Layer 6 of a small transformer language model trained on English Wikipedia (14 layers, counted from 0, width 128). Numbers have three digits each and are written without spaces.
In attention head 1, each number of a token's query or key is one row of weights dot the token's vector x plus its bias. A token spreads its attention over itself and the tokens before it by the softmax of 0.177 times query dot key.
The model reads these tokens: "ing" "am" " School" "," " lower" " secondary" " education" " at" " St" "." " Francis" " X" "avi" "er" " Con" "vent" " School" "," " and" " upper" " secondary" " education" " at" " Sam" "sen" " Wi" "tt" "aya" "la" "i" " School" " ("

Query weights of the head. A number n stands for (n - 500) times 0.00058.
q0 (bias -0.049): 546535572519530492523680291368426352267345387233569541547440539271638605417492181496480651664508485625557550724580560622399480418540703454377573549648768393763593402592399411728599533612531726685287430389520584654458380700399330318458675314594288591561421622291504355627453508432383452543653236536480597542571228581616456552512526463310466492500509437471607290566392421275681834602527
q1 (bias 0.012): 519476500563493275329598683588668753569486397640570715421650398319471528650396454393585384424500507635570676464535640337631594249635348349593640279440403740341675336504611557500421334376521333671614478504467514367646510504595409445559317560654645668293446492532419263521362224562636595570489543585496438441484538468654453439411493437528496518561460427450605560314703500427431571639690
q2 (bias 0.232): 489335531642496524565488630659669533744362400466543400347355496550468445527399488384731382410454308411504725366690585670408730460471329579754715387474586578358527588426617504484650537484524080383504339581533469186613678616439583647637357693347612143527508598729500647292551405742385455476680596385546172602312517551504350527317580479658615327568397614598621440511351610632496540624543
q3 (bias 0.198): 600648444671547515307594406534442448636526470570508530550751310445314574526685584884338523277504448257524454445339605216500477604453438355578472431587557681324466653595358544496660580346408500176504538519441628377632539360669613381323448530345504423642722661310552343485553347425783504424434575572637500447503813325708547566465507747431413458460496394489544732493572471462653836419622
q4 (bias 0.210): 384436467621442557610582410364370460504577515484623489608438387467573394379616530345401402672493463341492515379463539393532523717352398549523571468313335612177098808402398619375276686743679481370390476600418522655279511592562615555593229542529811371522562619585394567259477443590445374409420676567416545556510439659515485511325504500583537579356380721640440586657241759466578649217500
q5 (bias 0.211): 614441500633356425514507423689527363454555404692656306479666444514653359687784577706405430360428364452636465413586624264578414613337481465571452340630653545543413674573702426594579581279532479386564408701525538500535520504483487572545490503490527321671572644703551431416588426416708504689408350317363393490664780605545744574391789650493436413637508506417392603527481544478496486369685
q6 (bias 0.005): 548383496443740535159481604493482673375496578680177415399566390282539480393485641408596462409485515481528485366552310440323496431665449477558373455707478609794572653358504289445208504307209553242553648403331526410357532400632453589477579462640627609463551463744381543432607492516576571356369763488548356609503504641508438467692341576504348368300309521717322406648562722648364407515572
q7 (bias 0.212): 701454408729674575413450418709615372394617602387492311520221391636762415530527457626457663294610379573406403440412269561453412641500500512587561397641442473492399665472666556392703610818578527084592387584480462379419496520466355542665393356387591434473425492417386525485738590484289354275441337512594382604393445438813476643520368704531504554519283560363657422544304569281319717449550
q8 (bias 0.186): 623394399551311533607624601652549333548504436563689375694447397425515397471525692384619162524611572323331430329586665515493508500515556537676492426574394489345591671443572592162470569477518312265667447556606449172289586411429489780696471599611755332511751572530500452387526360637592290361459644462539534507487528592715553606396475665794397427535584507472535657490563519540369403411533
q9 (bias -0.171): 726563589342345653361449779521353580623407431513418608379304544685294594558516631417520488444705639438641464565481411712474524257393504603387583559337390398663524617246566565414419267529572746629295389536652332231394463425348357682343512615604678154450435418524545552255611671689306430342456674670621409311387380595504447431584269288671311366644775586508689429440507590568509379456504
q10 (bias -0.251): 754509614177549649529449571601722546415504454454572358465329522391421621713521621450561461346698458724387638616779322396464399522718574633482252404381624547726697660027684368402747541406509666525514480518540155273526476232479332504457568470588407362264478706614554589547690448531545500392491653626623520521460626707603336546782651721392127641578559531320386328268718653582425509740487
q11 (bias 0.130): 341549601622409265645451239213402496357318455410451729601522500622756507626605378396350565685507708366556553567257628592447593427449404287395524690475421587363227355524440482488332500555446564427673703691370601688504421648493562377492425306589552715601360587360369507523550749354313488595380297345592609545510348314500680504350452580542690519529283510572613525622366558441822442573378
q12 (bias 0.197): 519274723723585626479641374490568402503507600504475314616514273400728603352827389474482663400524445354630585496549598485427554504357218298540541458439606623544486429548342476496405664625425560412339474540596416603525473616312497625598497287541222545834268319569430420723429514574578456479482477433601493729422412362468482524382700567429708585592379468568481470567381473423435583604507
q13 (bias -0.095): 551448673545439553515370575625561516549540529629519573680493552431664487460452470476602327549434412522414455566301587275517339428143446717546500855400569660442586516213427712500673528523549352547565452462512367379541426445309396724656648571657507364463569313374512717642568436496382223631451584453615507485362654470284850529368558692466524720317829419300480529489629338561382325664440
q14 (bias 0.182): 443195411535400436660223318444493459457636466594517619614581587436511506531559588445405514534558595267555633208250485500617657532511396556411310556377492445532601530714714554594206614373289421527643456564435628628431461441628560476579562668371688403592589678642398683559437560558252616521362529420242490521401428458528572395394493683462621403390373513650322407540364801443640532411451
q15 (bias -0.254): 325464640437421645416461670396823704590481610550546661517455460497493500555431443640577324633442468565577413373507394594407476433589554709483462415465673392500616458462515459366364650300396431478557611289538313479510434412535500435520490503474490567327595406558486547397530560711479791417507733636602543328463626337513374282664374281433518381573530473532320424264545449599251395487450
q16 (bias 0.247): 584387587447785457452546374739385447613517400378728448518448394686583500545760407582432461296372279556463617331643472377427351511566423408612403254700549353606451474581520330515562466529461454337577362478551493489440520309541388653458577525300566254573475627362537261422682507496760445436514503481579467419549573386673343624418414757493512429446561308541632530487516410690819594324688
q17 (bias -0.161): 676719525069616544567547295589484340447471584537641622289487375592447675592829626500548500523673517644432348545466515377448434504723675522271450353714689466740547655218596260504478582397496594570323617858487551640436284386421434724483649090597466252415474650364509278491743452451554635496430484423445608333397383638577265429378601527418406693339520379414601233242640303473669347636246
q18 (bias 0.368): 369458248709447462400643415697420278351636545314698518718577421328590422301468280534316453177514373386534523365619605461318338894288408146690622525447462666284087584964301518510428902626519574282480445782626583349726360451657651363685523425409368470623605490410510487574523350393485252612514382612401405731534591425468600739467582661449601551692468319531347651637374370145581784495640
q19 (bias 0.130): 557413607559614543524573455604426437612353664432382330521646454493457568500753243482585689572479514600551528562376322327510353525772592518747474437517654549594441519504487211562820434180436548450689414450547718723187566548534557387614659489691503552349418504582394405591454489471317456451575408533370523570523473216458669473546561548419473601691464487677448480669516571516485521578605
q20 (bias -0.056): 438462555722447604542542375577573414496367492417382384544658372400657312637492341284379517444304400445455667717475566644588627453460596427570357391328717610372462423358357656624640698407522677406463729443646191869453387608224708513767542474463697600617513653304415468683260474269594496770626236410292488551602361376509636508474758509234746432672753631194559650435566131434472565708205
q21 (bias -0.074): 418554527225724601408509694683513524347469355149469676486487495588565365298706618419523428784562421371599459383726590719538407441696651523648491375936662191863572979439256556378417500397646482621290492546416630758401411395626599602594620220649491336265528726205656483527663505190552571446440437538395421370446427491370319443673526585409485689370665484388649384496427133537931656665563
q22 (bias 0.200): 530355471229452373533591123549512421379801358374747885424735433630440379626665466566222554599610695508465416388480561390244474765392477425394373567512505343539267637595484532440393653543462562388550152761543525612583370412568516333570496300419463305475594495534591391567755563461408431608331512378456438483377459392226342383323638871404446467233452489504606452547651532439853614458433
q23 (bias -0.071): 236552402626488540326582572480255320308606593359504521500437657576380657238211443399452456420470822564263369653303372692508250395545567461398778899205309685419153569527176642446545459694474629379524476736410526387526635362592442628366320644669270361543567335735368569574648605477459554239310496550675552409396349609491866542417398464670476470442579551471731409788445798536566363337430
q24 (bias -0.171): 568387828520616556737535539281590683353404408382484477428344677595512555447407267455536398594512584654405567468334615628500729369476493512432496521586563465601754492630547511573351446178449547474292582460280516542543552475663500465329500563832173554531384440720701316837567464529278471524504327615126536531608411673473468382639519294382589387526464638519333283336695510603462580651520
q25 (bias 0.220): 415309458547575512401403461532395442529397385530570305360416347447524407222399184492385425377557286407360500480531405434434400706512475316564541642511740368597410712577507462431488801427472682402385319552516667618660559339727571546601558594443315366550632606520652665735433492761730594276556533471376192492475381543344673599662397664551555266594303521549429500842270689439534831416559
q26 (bias 0.017): 280366753677540617590599641472710463558417474255591365751448639650802470339283566362570296538470357538609620468716699597557890376285479361567649635456616355583542512612461640524397682296450393574429469516464420666424681679552618387618311720466557492489531517579375568408485403520540484465582507633382244466610342504412468429648549597446709331651403385526586354788528451591726617527462
q27 (bias -0.150): 648707667235666500603395258656731696230541670512552574604404515309392423640485329472427345529722729649631352645340507516468446473492333515600540593558330571757583584461708471520434504272401579612451569422527526325309404348587590719504422250574604351448496755624350380549591653323274472492381599583524465538563492598451446408462397508576422564229655596536609511267507625593471254654481
q28 (bias 0.188): 452292464652668352584799546578440514366626416640674403456416457229473617458605550629540530547591532350403184377360540290451262580607482357425424581662546369363404560631654541424333699507433438370550398629545543303730437570391478604507441447571412525493598619666497373513623440655726445497672621552574439484537446487517463510497529643513410427446462542563574443487485593328507581315639
q29 (bias 0.024): 575607264636407580346539316452294515527650637639408570683444496479427636545742532666446496434560479472515428433539382194607456612515691407683301504455649532356482454381470607337732508638323599517461568548519422399578439224472476486617659593483430439539463410463575554486486504392751395759529547214583646496253772493496636562638399714468640596545594529216367568507406436305570391394457
q30 (bias -0.226): 450606395308496556429618792596732699368554496624428649283496700724335380566496731343354436763642400408469586297563342487599299436791519773613286477634436255561623550270623422315640491398659231610482527522615508431589372096771476659437701730570538355145565648517545412402611646411513513346366596335658476373347541560369290475521496563697431504361587588504572581403731511693431288357623
q31 (bias 0.046): 409424313493605141604434527488615426525393376540658399354549447396517594591338470402615510507474552526567369317697416542366415382624560347452591528506488500483527415569596468421545532254372510503421491418299573763556506546555713431500516563474559486513421591728521712673480345601601820343429413479553352530702601747407493594551481427554619394411371539557316551601711534627413598402470

Key weights of the head. A number n stands for (n - 500) times 0.001.
k0 (bias -0.006): 571444455524450476545444535464523381447488500401510580471500504638529516463448464477445558476547828419477341672388422468470631468610493500498448560494296429457456536544532423558453437527575470669409545516623518522466502572539418547435549566553467483531424565600410614486528548460406527410439451580434570442507546446466516397439560489444383482582425444489506542635444510540565514467524
k1 (bias -0.002): 577698508443451476586438513583494502576558404583430410444511435544590557510504518546412435496463415461552585386438488515460575552547445406582411280479557473553641542451564453520522514567516500470534416579502459447551457419570575542549545545511463462483486669500453417467441387486539432514438502486537464502451540374461411492607552467555536424376583553491385566465546260586541436434467
k2 (bias 0.053): 500563528469513474467508439575586493497563568493471512542508469444568466535572579454459440452417301478413556403513532409503423539463558546602493400604633481460510502465557551430594571444462576476537539427562394507562420505495498565547522468465493476483547494377516505481476390544630500500543522525520454566481529505497498628548467559507550502485508482498552503601534012395509543512503
k3 (bias 0.105): 463544502560498591369600488505617430476441492416519453452411525409569476451577623500459444435424515531508564508643433418536506598458542327512443504444605538502494541448473625410536561486453609546571533530544506634540548410435595475513588469468433457496454479417500440523428428454620470527494538413438599475534475428504334453400572522533500517532602489461490494364519253521538632488533
k4 (bias 0.080): 535380516558596484435574432520569404597461480465468429601457518471632505490532449502439520434486150569544573406607491466532471508515507508533475399531670568490590496421429535433589629452413394475502473483508452550506549521484417488638530546390449384569506406391513457635437433601627578607559500538517532542539476415618380516451531536522524504500390675471429427471527367487447459537526
k5 (bias 0.137): 520584495548505529506579506501558525537508458470489461473441482484502564537592477521425460525503271510514503510547549448488502565443625485448493408443578595459513460443415492498576557407462505528457521495522525545543526486409423568597578414490526523445525452384554437540497558474510448525508475545563531438558439437474437537428613566473520535522664488371461465422530114485538584483483
k6 (bias 0.143): 522477514527488513514546481447473515553462467408575457437460466502495444447465507429464518550509151484459459377561544537531534521388478504596498443486715486566523536584512495469502487533495500473584513518425479529519517472522563474579418442400535562477514494574420500530504348649617482546554482576500431563505506461579405517564605621536627431613397498475553470461454311442492558486413
k7 (bias 0.138): 475458516386539487364628488483430381564525536456529453485405546496637458450535520527448529440543292514525456530581572490443457450468565469571465478546613502475517625458464602298628570532604502512426520608437533524562377514450591482476601498421464561468572486421504454548528446508546464472487510469504498619498482463502455450563457402463484539518479588449547482488414210472388530498517
k8 (bias 0.093): 475574486422575568546572374552491419522534448496468479487465458491611591546552482521480480468422159462468462489575475475420539636428576456576506409479586442429462508428547600492599676421518523512478535493494435586390454464532464447601529493427514543448530399394576476489423494528582466544526561471535411572478439473572549516381548370462530544498564497481568460445536306535492469531542
k9 (bias -0.085): 471498592588498529516444461527520518488553505621474502427509605436422528524409483490409472528505595397447368444524573557462533464527442607506500632493439481465461534554533466483400437535534369523500515512426517395532530490563473487481399449474542464454600522490496602459459570662571424464445516386563377520602549541556573627462409443506415468505325530586514557573573876515453517561472
k10 (bias -0.194): 550656559562443502549498559448456520563496520450505509366489512460491541572381481459668507553439522516476394564525538454524538405541371488531563453515452505424544490636539502428509260617528361582632444476400568398562489502513533525445455583549629527274550345611529509518389602608473507306516446560671440527547448583431623565530374454632475498511442521478537531590427541644422350584551
k11 (bias 0.099): 590328442508484465597609496562550459618563476476514492541441528447556382460540516506465592650522448520509514418344544496417512348546548449504485424465505462557468463492519484529471718443463534451449600571525510553579556528525453468552520496589504461590404602585470390536527428602470481496409536528367474498625471480466387581469532536435540514438368513585524456446408810400555568547364
k12 (bias 0.101): 501406431528509530517553539504512431434586516419487536538513534535595526525683530509460551550489405478462475603511501411488492525436562569492483368417540519436534573498435606451487473458474550483429550436503505475524463586549488518516574539470495483532550622497493411487453444493529527521478448527491535416552491484521472535582546546438521468611554444488524595491468065454465585411555
k13 (bias -0.117): 463655525469480522506389495415395512589504453517483474457637533526427575583504488577445459517442854521540374510390517575522524389466531479478615512452351448498423563486534535486534506506556513421519461429460469469548529555450498491404489629496477599593549500512548594513515628454379508479578437589604520469472467631440552511399382470605527494526575497511486562469639623458519443486598
k14 (bias 0.134): 567427466601572476495522416527597498474428477436491450560448480457489425457520439483442461550549158509510589407589502558514566359504492421581508435415630613483496435433538427489502649511465546456500492519506474506500517488575438509520536500514493586511483504526531448533463403627552431470614572519480461612527500469449381630519520475398594623534355518588496435411495402455434566515524
k15 (bias -0.095): 441512594455378547425450530504525547420518542537480555494598538600405518455370526511590395529639615420494510502456427560557494435500463528535585539496470470515484401454543411565450406584426404508594355436473540382560529491543467532434514516490528597500508522587517648427557522355417519372422534492453408395426493571540560451553443458604456468574553372568418585512548546612559389634545
k16 (bias 0.109): 489661448416449434465626454546597429379502421535661497544522502615575530490527555448483507509534460520513543507569485440537542592491534481486477354449581463477521469523546498416551471562594580579500542518584517506503511500457469490497508565452497522481514457383527469486478464439548385517481503495536543553454548466582459442465450536392541589433570523528500444438494116542515578587497
k17 (bias -0.119): 512587544494468453536513478434487514583538460462487611574547507524414566485439523433568423498535825518476402589507469504603506402510431554508510564552383520558437476580533487473467288572445533505565476544514587425545421573482466423517476496509654436443458524519469446521504587492373549440430474524551516400572486575578592464430367496431390519477506492516607578619505704554518420566474
k18 (bias 0.079): 577428457554543559419535445548618428428452526444520424481472479454656473484604502444485546493538480524559508635630509448392644473509655461447468418419498535353566535545437550414559617470517614476444509542461467605500518515460534559477569498412415405474481619359513403502465527455630543637527546532507517525473406446547475428554540509374531564514646588327436490457483169487585615448492
k19 (bias 0.216): 422542577385517422470576552495483485394479427372484489565390422466639447452572570580474536530511401448555531558514505552463498608540482467610504477510525531455569436534542502526476466545550550453445599414389426455486486508539495512525564520459504504512504504448530418558657333481576489476570568622573503542533470467520423592518576611527537469528388464432595391476405352482504559458422
k20 (bias -0.029): 399592519420540491568402612515516449520393508450435586530631563580422572590540472489538551564451833531500413659378467538514452453434504561390420538401329565548439491500508417498528400566470554550404506550415444418469488540510500477485577559582529496537535582397498508525540555386454540494374478650480594360543457432464691363453553467428502460484635355574469476470529414466438389502544
k21 (bias -0.132): 520579448468545481569582463411461483519453508469504599593581618569407491608442478515492433500561812572519421575426481596513546500523440468388511632564430474435443463487604401475394364466467532612550498502460540622349479509527490478486448431561442472407527410527477582480457549414316483472514422515547547440496522559589531331518390585472390433506650423438597417492542551502588459572547
k22 (bias 0.069): 556439433568541483526699408592655487633508468502567418504430521402498561516579477519558366476522452500496607400635525487596511444581435324437521391561545589500541487479500445475485567477508520527473528489430455631469483578488459454522599371514478535468542556559511417547432504575425479523506487487513502616551498541637369615376532420430558557541364576459507529525439667409549654544469
k23 (bias 0.005): 457417472657547504480654390428500491464496474487579466479423496311567451484472504476423502418526380492461467350548606517460590560432428457508472609516453518411498428523460557498445709475436486432456513422498423513518494552472650504478440426500416513536469460502519443488436448547494485545566511558504470606577460498457527571564502410541536488433271677617459537558408921435422498510457
k24 (bias -0.044): 353455369562488443471549496384644491472422523572468502478521401454282547420455433507581474528605479403489390440422569509574443465498364450537376479593475551553455578567536382547358369554463455554582504500464583530461555518604492513489500461525521420430531493634430702470418535430419579565474599663457492449508502552397613519526364575537477524533429374555511504533537664506514528458547
k25 (bias 0.053): 493427561588525559438687483544473488484493489435459390446432487443600444460476455522536447461509224543486545541657484474495438447541490498463569510435617582387457572584519455479500629496451543523524432407559541569556541534484538474504507509454334498506421570410447459459549458504547502600557415553548632622573445474468486504500538502494539523583543398452490427539554045404488508542496
k26 (bias 0.020): 471536562500502424405498463500600547481506460509524539638651518502492648569536404551441522537433437502464516607468456532509342433487590439550400412512512500312502498559460415504444530450463486395458500490481438683484546602519483554516610348539399509488463544436430591506492502426561456591440494540528513500463487510508635359659431483494471454454583443463556433412538099458605504549603
k27 (bias -0.103): 494488485502452464580495477483548546545495464435492482440594447382393479448528530433564503549518467444491458393433611472519532525445431567490483521508521479565468521531470412427404502493561391473590470473472454525449582540514468495426449472555567488441579489623566561510550465630500597452425508476588432550548453515523473560441445437395496482419414527490551468525485907476547497507403
k28 (bias 0.202): 586428442510500568421543430475545490461506548458582446504387502515576540515568464529508433293519197436552498504541556450579524498610610380504531311500648514358518465547496455463633494469528615459421471524584529551498561504523551461570508445456402485512486459432584382579500365541519555616454461502525442592438462380522377529446611525484532551511466477530500620474521260482438564476437
k29 (bias -0.167): 485601483496526534587492498424364448514417589459571403426479475646535500473511592491464587624440699636502466673460407509544472575469556502402549550360409613579344469542512520463615386467524552490569458604485460546517470560461486465408450475541508480575467468474520399437376603438496387432483524540493543393393360617544583414453436369528521561463602408514532522492588538643447502429600
k30 (bias -0.211): 496547575511568423554478335566519509559496524570500491484548542539414441585361527488568391563570652537432516339588454505535527531562401536493664436587472518569393517465506496639594437637536548543642466445442471385440511585446381520469300437463533502406610403495512602542469500474355588400572471313646448460389568688611569500529420542507454622462556484560533521519480693577541391482525
k31 (bias 0.046): 465450487601497473423619633447595477486544472475532452529436443508540522553515434523519500419442259482509468477487462420432550628603579446521477435468633520483556493423436494554517607504430578523553560424498455485453530496546508606515590439452439495483469502467429460532510437544523454547558500539443447523441564507478460526515536509486643434427487450436437527484422204433570512543427

The vector x that enters this layer's attention at each token. A number n stands for (n - 500) times 0.026.
0 "ing": 495536461491474478476534522489502483512502549441515541581512508477529546523509441511534502475470824526495507571473555529527479502463426486474471548492404495459466503505466516470488451502487522495501523516489525497505534525467508506464518518477500444492462527464453508506486554470455495509458479511511393422450549491493530561439496503467460509476583485482530512492490828520544474463512
1 "am": 500557494516501497505491519513490456494497490492517544501537454526497517515502464519489456464473910525514469531451542479510507501465470482490479508496376502480463522548455474460511466517545516471489453532499511509507523551499503485484461499514497450520500484475523486494527538442436524508486483513465410430486511543480523504429499521550431536491578480478498522487475846527533543468520
2 " School": 494554494513487483488484509521466472475552478467533527501528465506515505506489470500452461466505899484497489543444541474511501534475466467510526497531386514513471517539479500527488448525523513464493487572513548502518537474497543503477454483522486471494546520470484508513468564462459465539449503467500438404501505477497503508399497535490461483496570472464518481495487846512551509495510
3 ",": 522563456512493442490494513516489470485513489502539499533526468518510490499519478535483492475492928451538471538470544494495482516486487486455503497523375478450456525533479515467487448515528503479494494543531516505504513519489488489496467492494505497507526498437461489493520509476449482529478491515486504410509482519501509562403477515498462494495568496474512524489457860477570500471526
4 " lower": 508500459512507500494462536511444510498526496513500513508530469552530471508503461462470503485485915460520471517456522483488480518485471459503494478478378493497467541519461535509524471493494509456470513507490529520502520483487507486480444525541513453512546524474504507536480558457443478519465543449500476412480500478506553520474486546448478479467570499476516508512497863526552466486521
5 " secondary": 490513482511499485487479529520449484495529516496508515472525455536534468532511481495446478502497907481555479527430521488495466539477478464478500489505367501507463513524478530511520446502517511460508521544478505507503514476475515481498434507523489446520559517460517518540464559477471475532479523457498468416489504510498528520424473566478481485470559496475525496508504865488519468486526
6 " education": 480537477506493477496470512508470454472522478491517498509526478511511489515494466518445460502473892469541467531441532483503474549477469478511508510537379527517434526508486507505510436497512490453514510571507500515518528485474534509498474479525477459505535531462511518525483572461483473532474507442508464422513513512499511506397477543499487488489592497486528516490498882490528488465507
7 " at": 503535451531515480507480525513484490487533490491498502494519503528505494493493431464487519507487920471541429502479514464505476536476500478466475497472390466485432537491478503504520444509521518475461496508494498521505524510506509499513463471502494445509538510464445494501499523462470483522524505451504494439485490509494538534442503558520447539504569481470540559515437900520550481499520
8 " St": 524545495522530468511508525516468537474528518509490536441507460507499508494499479489497501480512930518540461528473489511472480498461494499483515537476403494512450515567484490518481454502531485440486491506547505518486509484498568464475437516465487455513531508441485485529510535471486496522496513480479457404503474489500506507433475547502439476510550483488507520516483887518515488462544
9 ".": 523502477536495450510468501516500461478507466488517523479531489492495483497509454509480513450489921459535479560464562498505481512507500485451466515505369492496460547512495482452506455505507503464473501516528537515511540487498511494519492501502490454504527520451503465473488512458460518500478501499470511425483527508511509555447474518480450483487564493491518526484514897493563502469525
10 " Francis": 489527496488517459498471525535496485482502471474503494473534458532459509500501453505508491488461915490529479507456522508501505499482511468500519533489437514502417511506488492472473439512478520485482467527511512526498538511508508467487499482476480472504571493471524448495513566440447497534514505496479431444516554525504505503427504522541453490506567487522524522511480902506557518431534
11 " X": 514508492489516452475500524525477517497506492512481522518515490501491493518501498523481461483517928482490475522492514468493447507534487474460523515493395485495482503523489461486483471483520554452473468495517516489514522509511534524511464504493510460520552517444484488491504510463449456459465499508482434444520499476517530498477497486470455540508572470506501499543439918498588487500552
12 "avi": 482511512478516438536446526538494465485476440472497499508516506524461490502485490525512475467497889471488501507498518498514513489492472484449500509494404482500454505526481507449505476511500481483464492493506552517474549517479505501454544512522479500543550496487529493491507515437443506512481482498512440420510565542527509475431487501510479507521579479502568505491501920490571511422535
13 "er": 499538526512497457498483525523479455503515483479508512473534486518487482516505451515491474493504924467544501516473558494502469510480485495475518521503373508510452508515467507469525464517526500489501469506491566513474512477506476481485458502523485457518577488464516488480494521473449521514486507481487437414494538505518501516419469536515485475477560482515541487496489903477548504484513
14 " Con": 506506491486514407510488511523482523506496482483496517484525478515512519514504489515475486510513898476510538521461510499486513500477494473521485512508394441492474497537478457512468451536512562467522470503545551493490532478492523517463474519497479486471551470465496500500510528467426494523477496517471432388511555507528528475455498502516438456512519457510503478537514920489536498487556
15 "vent": 496556486505498461494472532506471442503488467502456530519523456535496495534500470518503451504513914471481522499478544507515482517489467495492491496491378483509476506561467493487492471457539527449470496535512517485513525480507508502474473483485486494512532498517532493495529512449437501519473493463508429461529524563519513491431457503491452494494566459497507512513497917492549519501508
16 " School": 498544507511496488493473516529466473479551468469532508496521469504502499501491474500455442483509887472514505520445536489500500534497473477509526494543394511523480504529493491523502457517538511460493499557507542514513545459504543515476450477519483474491553526469484509500469559457440473528467497445521444412515503486518492499409485534481457471480550478479521482498486911489558498501500
17 ",": 514553458503496455503490524516484472492513481501526488525517480518500485505518484529496490490500923438534488512470541500492478509490487496452510490525392479457465517523492510471480451508537498476497503519523514513500517503500495491489467491490508506495545496446468486484529510474436483520498485498512503421521489519515501565415468508485468485479550502490516521491464930452584486476518
18 " and": 484501464498500476523476537524471484516500492488540532473494459521494499519509471508518485536511924446542489516467535508495486498496495504480521486518409490443450512508475503461489452528547473474485487504495526510507521469496487506481508523513501472501563510450477500496508529502463489501501504469505481420508472477521512539417468505489441495505560481488552514471467941469550480494512
19 " upper": 510483473521522518487455540515448514497526497514498509490514468551516476515504471458496496486495910472494471507455517486486483520501473467493522468484385492508470536518475522494520466498510510451462509496484506520500528472493509500479447525529525453497551525473514509521481564464434461497491531454508470448494488472529533520466475537443462480470568509500516503521485940506535459483508
20 " secondary": 490508487512501495491465529525457477497526515495506510465515468534525466531509483490461474495509896481545485512433521497490470532491477475480506492507374499516462511517489519506520452500524506456505516535482495501501517462483513486484439508518490450511566516464535518530465562487463479518492521451506470429494507516518518523421464558473488474460554503488528490504502937473510468495517
21 " education": 482528483509493486501458512515474451474516475491518497503520489508505487517494470511456456497484879470531477516443532492498479543490468485510511513534383522524436523506497502499507440496518489450513508562508492512519528478478531510486478479524480460496538531467525518516484571469476478522480504437516465436520513518514505510392471540494492481479583501491525510486496951480524484476500
22 " at": 507528456530517486507479525518484494489526489491499497493514513528500493495493431462496515509496907470533434488480511470501480531480497479470471498472395466490434530489486497501518451511527517475467492508495494520502523501512509502503460469497496447501536507471448491496504526469461487514530504449510491453492485512505530540445495552514455533496560486477544551517434967508541476504516
23 " Sam": 504504510510519468512458504530483542505498493514520509494496515532449494476519480534502477473498887498499455495454503467494517535499491489501514507476397483515476508507483476498500491534511527458450474529538530498510549543494516494471459515490506471509549492454489483507509526461406469463501483498473413429475507498502533497447502526518418516512546485473516515526479961532530510466524
24 "sen": 513504527485490474518493493535493472480530475483520505504510515536475491484504474522490487488487900478496505512490536488504468481490452510457485528503385483514442489526479498514533460517553486461469471502519530492481536455496544479469466488526496472538567514461535506493484516462463468543462470488531437423513523544487498476433493509530502493506546498494515520499497961484531499477521
25 " Wi": 516473501485511443489472525515489509473559471506500525522523545524474491489489490509487471460502889466471471506489516498488450493513499494489545511514398484510470499544498475518488479492541479488490474530553529475501534474498534521493467485502503487485547510455463513501502545485465455517440510486491443424516484484536517472473498528461461450514560494538546478525428958511532483480507
26 "tt": 492524506496507471508480518517498472494506447493484540522534532519477503479510461509522478465518897472468492482502547500499480480491461506459503500497375475514482503537469497477521479476536476452439482529551545539496525497528527494463470496528495473516530503500477499482513493459436501504483489456515453438521532512519521488438472523500448473526567502500515522475468966508520498478519
27 "aya": 490475522507487492500463502515486464488492445519496507532521539535445481499499478543494448470474882501499492486475539497521516528486487496475524494501378525497455501531485476475528483522543459468482482509495528514505544540476505492477497489523518489501513505459518512472511528439448480484486493482488442453503547532504484490458436498508468524479566497519550535480463963503562529466517
28 "la": 498502539515497488499473511524507468476505476505510514524518490551483465513484483521493482515489888472519524484484543479510482510458494506477462491483398484498432494535455472476501473513541485502484477512479514511497520491492521484493443466507501469559545485494509504473528528468438471502487494496505440448501537558486502486445474513522427521484557519496528548503483964495585498461506
29 "i": 502537522512501475501467518526492495489497468504513495522527526515463484500508465534479451502490888465537495491468544456521484515472456478490519484522383475511441530487462473446481454513525499468492469532517533515483508523502468506495465481501503492518543485513500482488515533472472499506490477505499431431510530500513504508426486522531472512495569506497539516499494972494568490482505
30 " School": 499541502509496497486474510525471493477550479477530508501524474505500494501489489509450442494519861474515506504444534472506508543484468474510526486545392514523477503521483480526493447526530498461510487554507544524505542458504541510468446476513497481497546517480478512499473554481448466538458502448523447419505495478520489502409488537486466467482545484480529489493485957496551491500498
31 " (": 524492455487492454522498530537510495509522477505504487528517516522491477530521473530475502495507919467529523495491541485507503512498495499480493494502393468505463500507496454507502488533519495457499478516522513497494479503467501505494481477488498462496530494466439490493496498490448501505478495489521503435522494495509499547385466485465472502482526485495535474500486978475566487500530

Token 8 " St".
Which two tokens does it look at most, in order? 7 " at", 0 "ing"

Token 4 " lower".
Which token does it look at most, and with what share of its attention? 0 "ing", with about 50%

Token 6 " education".
Which token does it look at most, and with what share of its attention? 6 " education", with about 30%

Token 12 "avi".
To which token does it give the most attention? 9 "."

Token 27 "aya".
Which two tokens does it look at most, in order? 27 "aya", 21 " education"

Token 31 " (".
Which token does it look at most, and with what share of its attention? 31 " (", with about 60%

Token 11 " X".
Which two tokens does it look at most, in order? 9 ".", 0 "ing"

Token 30 " School".
To which token does it give the most attention? 30 " School"

Token 25 " Wi".
To which token does it give the most attention? 22 " at"

Token 18 " and".
To which token does it give the most attention? 17 ","

Token 5 " secondary".
To which token does it give the most attention? 0 "ing"

Token 20 " secondary".
To which token does it give the most attention? 20 " secondary"

Token 29 "i".
Which token does it look at most, and with what share of its attention? 29 "i", with about 20%

Token 16 " School".
Which token does it look at most, and with what share of its attention? 16 " School", with about 40%

Token 10 " Francis".
To which token does it give the most attention? 9 "."

Token 13 "er".
Which token does it look at most, and with what share of its attention? 9 ".", with about 20%

Token 24 "sen".
To which token does it give the most attention? 22 " at"

Token 19 " upper".
To which token does it give the most attention? 17 ","

Token 9 ".".
Which token does it look at most, and with what share of its attention? 9 ".", with about 40%

Token 22 " at".
Which token does it look at most, and with what share of its attention? 22 " at", with about 30%

Token 26 "tt".
Which token does it look at most, and with what share of its attention? 22 " at", with about 20%

Token 17 ",".
To which token does it give the most attention? 17 ","